Layer 4 of a small transformer language model trained on English Wikipedia (8 layers, counted from 0, width 128). Numbers have three digits each and are written without spaces.
Take only the direct path to the model's output, skipping the later layers: a vector added to the residual stream pushes a token's score in proportion to its dot product with that token's output vector.

Output vectors of the tokens that the questions are about. A number n stands for (n - 500) times 0.0025.
" becom": 462582486481125449505491427531435514445501432444487373327469477537747454528472451517632512508445328172620501487570515669595377484450622540519386327548486572573654525427582574567424474505437525541332661480505491467737655420682562408383304541526568448460724617559513363486489488589392416649312461576404622728338412644565490458427275519627468475620577498441543479527794652604490285335614
").\n": 269694404490480333462370386760501735357661442625348444394360576565538635573651439352685526474621487260347574405388559590336537365515653500325213428427274654495540586649744703670631466361580466152537546543571538406746632462800494403484351525253413536575596643412454715518165477558525739585615738492230681760348574663461654407433739513623546497396437545338445279534313484387524305376429
"clud": 531628453524409322554179280335710667132343602701436606520309471604496410678336344341445740412761450325271510492695537609577158545405626589552274496483638367575728479543509562572776313467511378411440729419659452289813448472505525751560481557295573515358511738537477700510375416806259509776446628492330544472177588510648540212479496524466618773787554535398369424590604424556455448354405
"After": 469640524497228475484257483486433571585596472521462618638312513887600512455547583414721441582673339258709486469451541418492340502423391732497443259290658448626505501361558565410381667312512435457367514558470408610700591487515409399569641522614738403245435477712479511460438599741431549497581645556333664631110508497640436316540554511536405633585366611589512340629464434602448288431397
"|---|\n": 410585492436302357474519522592459888219381641805416342391344418645703530550496518620600295536299544334436495539377562720399394690340536337491413305514931548334822624529414615402224519505365488395624508418328528864647662265712424735536444436548730375363721338452329683675556657588552443539022708452376582731161399500531547479410290518643547377817300591470620413600727219629406321723287
"]": 491578353584567359477373276636548623658640370586451657437492353650667712686497736546332636547557571301515331429479445616300392719697607558258393152531283272451543467688541587645657448364625596345362549281581264600645450492434463415600472391409592581623633721262547667527115598540607589575695714416316444626420600537464387599346539512621542607581395682646228288519416370328396583353365
"====\n": 194553351570319617382381447646439612311582636809493381383502331511675705403440523507632394587587521432502329400360791946278537517499489595437597385463785622400759746573204581508428585570370529180481458637431292571757793246415462411573441368475541535603605363516278706554527234675721389542312845498631520697217393438452502346434550502579502290561277731540525662516581358494590306352377
" which": 422752708377462443520460594405498423443594514358319432540495499478510559676512466466589415368619399403437456510468415524418375423493412527553514284582330523455612643540531581544393361410408627636506506440530673606617461338742504500402393505414600517436419570681484324349312395671346526464587525474402589565415421718359623381432608485484572533695648645524631469557701629481650485294483
")": 345540364521592474478296302512485560348702432392406565482510607430358656642398575391579612435503506451538646328277499464475573513695572646295429661460447480477550653572704458753671503513527592402412510622495486448507392511598440382464327588459531558542369656433513694522326578470496654579639684562282544418572506722540499699355668490408434642392484521364425364476337406378537428385453
"\".\n\n": 330771610573373477540425396533457586567601432517417579342489665560768677587514484551452481685397584033451533505579437548283179541555587618561241293321314392498616619597601572777501599383631647204431567452681589517731620425846542513524552506472463543570662633461469451413304494502564630500510639300122467553096400526536686267571529509672527397398499648585280331515561421336615478485281
"He": 488393535350289510612296774404627670397606601568417620407462569588519490495584554380785435421692513317599257425420677596494518537471606535541448293239573312515511625579414581443417532193431395459259530465333532632605433348461519411555649675692774490297498671580637488454365686425558565415671666461442588799226411635646527423545513518464478466578302459330449389642396408618446561539402
" had": 540614644546395525458602460213408409345518358561439505502529341606714589417376531420459410465581511194480611469372589520578612421626601540669401383465501400495538535469576441306453565565221531472383517542625383777544618473510437387419462595578726383449477582580513441469499668705559490567490410470424577626472477492522644508314601499513581435768563447364562349524532583419533406309635
").": 306653480507537379521383465592474681359653372514399548384459633508453521645464594412584504402471540195435617422432504431440584340577468561457296436323378531523617672618771537740723628444508581226409376531552545473714696504742426443457369562369551572529377695448478777428286511571497697603742718466188537655339559712440519421389730509488504573344527558390454179515357463312631345350484
".\n\n": 472662556554462550515563419664315510466572442506369515517547498394526578582542544466391396582509595170561594463686343516419509341488474544606399548431369355467489588505713456662579638542436514413574557608428628390552632512665482394560411606543494469530461441455528363247386416544516628428513495514485480560394414628466684318495609480626473343261498433433527485506545738361681575414525
" household": 538616432445365411533355502434275493407585343692195408666403122315706359526622414475514394434378503592414687645610753494639627408491430413583391432466531810521402454225218494483351315557472505419571471668672378460873572525669379464478289458613782280300634447640502490530686597375450533504592828482254618549299644490357427489637534508830641386741232574289545449619584615561489460555739

Output weights of attention head 0. The head adds the sum of these rows, row i times number i of z. A number n stands for (n - 500) times 0.0027.
o0: 649408522595386658545574508463527413535479513507438443618609480543742522422469541551291357455458549498649329511786389637440457507416588558720556317563533357555507518343374519416365572509440493492621503504405483634502570380407565477576613449563532554491584465565561250500671365582568454393240355439657412568423422346566524452507400359510422282557472548563568729463552615505388666618477
o1: 378526416425564350555378476508662613291477404605539555409590505567392403640419546479427587681445418595564560538407354257408464549845456524478576583368392584539422337514693418624964376419636409324389432518527572468511350742680538459616574477532544492340617519383364666658495581501567706570647445340028696489560551584577583440380547390456496729481399401239406388556391427577536426528332
o2: 503326258556396655414621388691524490410536611500439583364522572514588515446466721470450466829480603636521489516462454542441440676520485596632597644417599660630677665491514524639556641465570509416595346498509362551508581513498345652488527286348461580628558272517456527399671341184412653350522529232382386527562521518343471438580588361421424457426301594511265582331425462374466544663292
o3: 465272460583545626579551437559500494460563647525536511455432511500523591348306570500505540464427542501437322532438639508520522620405517489496585407558691479400757419558395489423605469512519421533551518508424407539476564445291356503442569382474431534481727521558428555475664472482448421628475499516509584431600474271614452616492441474345663592485471530468702551408533446502482412499489
o4: 518372401553511666525601328617502497481526644476437500448470487462490614305367507414509516404435494566443391483454637655476639553447579515417572425592586485569683466558392503503561507570443491601557593472436344564373640400207316493395435483422429624553545531545448518467549484488391496590408578576621565454545490359633369631430566449281612513504553544507721624387528498424475582457497
o5: 421592456446623519500338460437564625490538475441587527321399556470238528539434570439665659375537389479406516391139645502469594540671554504210504571410445488464634492703562466570605534479517473450269500485626461439435560571407459434503477539468491544627435695457532816578367667406455482632722586602378579356576532579487412576393592511423584688538595524472473316456400395451585406424485
o6: 609312501584450582657649478572519400584493586573492400678468443552779596355492575518439385473425625546537329639744377487521481594288530485738558322547580494372614354430384465412384515529427460556639507430316427606504526428224430641498606374566435480504760495563456348430688323587478392461289366476679505485547486326495524455557396437496565409478426571571675718453667566534366546532559
o7: 580369564523503611387610211548447619531499456331400533480588594481590570507543526493484371563488493445697395475626510689478660520654670654476529634313225306430406394520697594656540787266447511671532493462509483506564744456317561434602343437568467480647263583369732435493509394594509573525456580431399571625392547625472499302358499322604381241541450476388479489268570578372357968594251
o8: 381425566483595593511410338538302667465556573499548516374475414620351620526411505523525540273579434383450305522338692715569486472486538503290593341436550494384622502518479543513574440595436410521501534492495393329523564350370482224585494592562597460432674635542394756513472410682431423747491591570533623325394519365720453577363562479321803520649563619520717459486553700455505386294526
o9: 406359327519519625376449412578467534354508651452497576253450601423397513472406609452602621536519481532428501444123717559540609669598490585412533613405605645505754602641502424570606564477562458445428503569613342478485637530465370477486422399437470539631424537493495753534583451243496574553618640395426428452612494505413359568523560498426601572412424538446434539351420489433522431454446
o10: 364643608486566324506410416423350602569587438511530526525568382488411499613685340543444497541585457440513659450533486434491455334619435523410455652492319543507183575511685533563579413570515559546488522489524650350537436498748723323664421668474627456340332492353420505536262492668519588573523535554496502552413524705494573491389588586547409440529412422417397333648520596459568544373494
o11: 613469541468401465503641707475484410582421367417483499644519538434662406488650523450425417568577645543544527650839328350540474412405476433754424431469597509582324461479465515455321506405554505600648477472448573433493466615607500615493533449523440496520501427499550253442526498479476422306448412441604374626468499544355610440609418464631316359402506446519419534545563514595448607638641
o12: 593501558638423501552588544470558373543480560574470419645632408532745483418522397565284306598411502468604441505808400558473415507415565490794491419659566445530520472316390509340319405521506472475628574493392461637518489301498547471538582413591541487326645441582450207546663323658575410457209371408642486596458454303561509512618334502507481352581454548548571773545575579549437497583530
o13: 430331329515540504535518431660654517308535523608422565441494572521524451542344608612575573770336577618494537545422503355462471657574384496545568576429490591416588481471608439634801527472551474356527369443507450534583375670453369668407502360439476479496647324492477558487709496356522696475627525264162575537617561517497476432513549464509496617433325446377414433402452350472536387596347
o14: 415522438461491567494460393508475557327475650571516507302479489541318562493295472547682646353502354472439437441166733673486512517427497517235490394519536513494689576537446530522585452688442497384385484510575362483493542370336381384409477613433542534492618599620396675492513599509501492722536617606420640371516513405694413581408644469331692659622617572527651423503480500450602324305496
o15: 432643545448550359378333554405313571511495477479535521477524456510435386723716457560549499562602523436514645475429448417591439487584415505490462609436452637419300659512625490516449467445565583475423502577600611306609453550832674406641417537592573325441314422402608605536378392481567565477601548462427355504451518682322547434527483588660435405517419514523258458582446630510557473427516
o16: 439359457464638520510488313625498554465580492446468578468341561538431543496378559559687582580435524500460521538333571400571540590505445477372551634456462510274598387585626506605696540453486501499493459446507514447554447551388400597361448446463431434556604526454541680498520569439438581572725567515274677390587559544508452501450556549521603633479469510448546343362506352452448449441455
o17: 477593504429467329472535666494498450577411370489473505570548489397513377519664380414474488536570489559486701532656467340492553346509383462617371507487450557669269557541537458559462392529600538544557488489491564408413454614735562539524459586481496559471349440473476322532385566515505560431492542532544372610475507622430573480549559551597346452392509394438392439673516469531542538539605
o18: 395421277468508628443375427551495563426522558474495547334494631430478392589463677458633562601520562667548505504241523468424642719700512571421570597363533578467529617623573447609603583409593492489417364562620403422477589654430425487512437369511482566750407431441596695536644486248489569467640549421312386451612544591378421464517535440522479450408366490415340520333409428471491527553394
o19: 442354421538528564529542442592552494444525622501494534427401564466440522370341518474612577501418515567442509549310616453501557637459442508452521517539603569421735408569476480495643485510526464425502518513466436546502497538362309586338464419424437527544644480550426606502575529346442526611571625509402624414667509396510400619524535566389600686407474500448599458408516370488542367464479
o20: 662368607561390542496694437546493399538502429534389468692577410586768573394561449559297273605411531507629438604944369479490418410403530499792489434597483370583426445357491595490445533468471550602725529446340571623513462334468572551459599470504494473341611357494499201457557407655498524394321424428578526645384450420570618397508453389524356326559453499495551612551595549453336674568449
o21: 614323466594458688508601418525624466453482541491487505452518581548657550376328667533419420538382489553612282489511447615399512649548671549557609480497508362488725357493427507487530620365490420482494485513485398708503560400215401561438599309517454543591637558568533461524711489449537421505417372394411587526561502320583451485479414324455542491576508549479632676301441425492390574637361
o22: 510520549551453489603664458545628367519498580673442428673488431566611550335363320633546471586262527581470569558682507490437424496326415436574483452760507407456515463349402480414482374613430568504588522399337464717478376360350390663269509477467464515379701328620384207386582553646564561575326544537570624554568492355600485552547511547476474595498472417574680519596578321456573471527495
o23: 620446582635418549552550638455454395658492584493491405655523531386685485424593402500458437428537569427509455494639508566498570536325575526664467372558569461364555540415382462343134579458401477671571568501427424600570601477381562506560490401563463409615360485560595282468642337538565274451289486537891293637537444447325459491636316539636504310409463494629544737457655618578456508549628
o24: 432779538416604251508466611441532390616461411426531506575499364497312468484666375362357549586524410514370688550564386261595451332591415428551474670554547662676364413579575461461576213549587542530443646502528615321278409605852537524539492612499518526247524569382342545608252540536414609495550424554404591376535533597513586599519493600402498660469544476492490435691476424571571468457624
o25: 547277540586425537579712443575542356426456595650483424619514461576668594275390480574482386617319475584480443628651505418480405549267482466718486362660609436471703465407400557443511405530492484552636495499289440666491414284297368649329632428483470519347865371683334337398680445557512501560356431489526617541573492237640535554599497533363589559573475516525683597514623408510438358553505
o26: 583429413514434560497524580571382444703510490341444518528468526402686455474677642356415410405648671560537433515645348542490635567374513513693502474472587581543421551546411453424264554497494539613661494542471530390398596594449519553595447423540443570718365498463624414445534364383378395315417429565766241498532501495317496471554479493560401227336488539600460689425587622527348676521683
o27: 661530660588432511642656526396581372611467480564540369719566401547661571329448359604388354403415437415592403557746443600503446415335618463610467284618456268450493306343382573342352453512383480581576621438362484655545495312307538464458580510598531476338684591580483216476533496839511315572278391566643673547444439352644539533522357467491521459660599508537721650523671549550489569525579
o28: 559502565530359477414620451614436436578510419501395548536576423531716524497687464465299313649530547445596591561827337502436430389471471492745428534530470529679318561384564591542421499491501549591735549508414584506518487474719585488552481503450539514387407312473456296417465445537452591357386490377587394651358470578467604360534522476547361332470424502526379581604565597443347659528458
o29: 600560491481450428569514856430554352650392355409556474673433634353653367518625503463517484415596706549484556525636334393492596459365486424645407402445628461495406532538411446409170565387486483615501409509572508498501497682522450666468564419520439528727361509549654301433550566355532297275563386559700246607595455639252550502699349544703324350345509413575370554499538446673501550714736
o30: 544396538581396482444550572532410356446511514526479512585523482511710495455574577641353335680493622517560448614651416416594376539432430498864524568537643597455551613323499468420329479445564476521688442576497547512604406364650533548527590363622575327405614287537505412478719275424643492336400404308569384589480459431377564461704393521600393334462371515543421664513525594523413421610505
o31: 594536505488446639623517481391696493429381545564590385423518567640472559461244535520590553278420354530507380404351533742377468592470641491281529208481520310510696466439326537435514573594380421378301464442506351734525551372186383490434660538499532573542708683655496551491558611546508377644417431597478646382502515346682420515404521312376639676701704614557720540487489471522542427533461

Each question shows a token from some text and the vector z that the head gathered there. A number n stands for (n - 500) times 0.019.

"|": 477438443634421485723470646525332434497620608540695289514602438575576606270649417599280491649625
Which of these tokens does it push down most? ".\n\n"

"enior": 444596316445159480545542510394585499478614441727651442479455485453538575354466342560395522644468
Which of these tokens does it push down most? "====\n"

" author": 462573223475189501541469556353529549485524488685608454430460490452531566414491326622346578604542
Which of these tokens does it push down most? "====\n"

" ": 458512420542310519629511599494423419491629585631694314534548444549579566284551367568305475653604
Which of these tokens does it push down most? ".\n\n"

"are": 453469297473239498568582585437545466478536496728664381491448456462495633317460382589359523623501
Which of these tokens does it push up most? "After"

"27": 508491330452217389660527493345528566559557367726621442454431554456556659391523451612452577695436
Which of these tokens does it push down most? ")"

" Racing": 475445295458263475605654583405576464485505463711672413478444508464509665300471423608402519617477
Which of these tokens does it push up most? " becom"

"or": 481467344442229490537627551426574491443548455735657404520429487466467622275426421546397538621467
Which two tokens does it push up most, strongest first? "\".\n\n", ".\n\n"

" Ham": 453409368434209465536495546490535555447506466776596462529446445393413672317418506470419639694403
Which of these tokens does it push down most? "clud"

".": 478491362560334488669480664451448408521589603625675317464537477518595568312606349623314432654613
Which of these tokens does it push down most? ".\n\n"

"ory": 464627389431157445506550500439583483509622471746620427521461495472529556327461330526432492697464
Which of these tokens does it push up most? "\".\n\n"

"g": 445444334443232539512621550453561441456528510730666381524430413475484635296381418546356537614497
Which of these tokens does it push down most? "|---|\n"

"Ch": 473428432627424492717489648521337438483605605535695291516596429574562613270628429600281502629622
Which of these tokens does it push up most? "====\n"

"-H": 469472313464265490578649544430557493480522424706664404505461487487482661324439436591390543621457
Which of these tokens does it push up most? ".\n\n"

";\n": 462531310580310491658463591413484418497641550618738342477536498504628587327649307610281470623554
Which of these tokens does it push down most? ".\n\n"

" L": 491420304470243479595647549401540501486521466707673388488438515489522670266467413618390547659475
Which of these tokens does it push up most? " becom"

" res": 442604330442153467542551508401593503477625430739657445478453491449529567358469342549410516663445
Which of these tokens does it push up most? "\".\n\n"

" P": 445378209462258532535515586402540511456411508704608437437451445418481669360436439607350613565512
Which of these tokens does it push up most? " which"

"ah": 465474322472259538550658550444520432457552530655702346537476455542540598251437396603323522606543
Which of these tokens does it push up most? "]"

" |\n": 444469409560345522657502628481401429471607613595711303517561432551591564283563397585288493619624
Which of these tokens does it push down most? ".\n\n"

" |": 505455352565339444692475631420444457545570540620652345438521506507595612335623393638343476671565
Which of these tokens does it push up most? "|---|\n"

" to": 455424382445280442583550517420487574464580494661646478480462494434560625318523431563423602618503
Which of these tokens does it push up most? " household"

"h": 465444309428207526540596583457560481452494503741623426521414440461457638273386437554369580619495
Which of these tokens does it push down most? "|---|\n"

"ampionship": 474430431623421490715492643519342440484606601537693295516593431572562613271625429599284503630618
Which two tokens does it push up most, strongest first? "====\n", "|---|\n"

"ing": 462493339468264485562640542454571473470550439713660405529474472484485645310433428556391520634447
Which two tokens does it push up most, strongest first? "\".\n\n", ".\n\n"

"ff": 459448308488288545554587611456540415455523539707673360524468436476505620288449400576313503597529
Which of these tokens does it push down most? ".\n\n"

"ip": 410500292451227569522632587468595419411528489758690386547463394443458634324384400529318517586476
Which of these tokens does it push up most? ")."

" H": 492457312473216457611561510398509537516534428716646417482448514479524668336510424604385581694471
Which of these tokens does it push down most? ")"

"igan": 492426289462243471606644551386546501492512462702677397464439537478531670276481400642411538650483
Which of these tokens does it push up most? " becom"

"y": 469449314487281541556585609457526418471522538707664356521464440486500617291453396581311505603546
Which of these tokens does it push down most? ".\n\n"

" March": 498440375529313476683464565424428481490555530614620368488501473508554638294585442602342566641587
Which two tokens does it push up most, strongest first? "|---|\n", "====\n"

"an": 451473301442246531548648579441577444446503470744664401528447452472454633314417424566351527598489
Which two tokens does it push up most, strongest first? ").", ").\n"

" G": 471457303454223526567626562433551462459511460742662382524439448482472664310420428572339553626497
Which of these tokens does it push up most? "He"

"ass": 452474308445251527550663585441582440439512472738676399528447458469455632301414425563362519593483
Which of these tokens does it push up most? ")."

")": 414464377435266503526571528448501543407598527683684469509468458432523564326489393525384571583512
Which two tokens does it push up most, strongest first? ").", ").\n"

" M": 487432375484207476544492550504502534498538457774574411564452422459438712276423465502358638719454
Which of these tokens does it push up most? " household"

"ie": 438465349451223548494602517473538445464547509724663380532439394491484633309378410540339554631498
Which of these tokens does it push up most? ")."

"ry": 440391189462257535535507595388546508455408514699606438422452443414490658370440424618345603551524
Which of these tokens does it push up most? " which"

" St": 513438368524295425637547597447495489530557479690629381494479520489530672287550422587399518698482
Which of these tokens does it push up most? "|---|\n"

"iv": 466395367437233463546537560482544543455496459765595449529437466409424682291418504496432623680412
Which of these tokens does it push down most? "clud"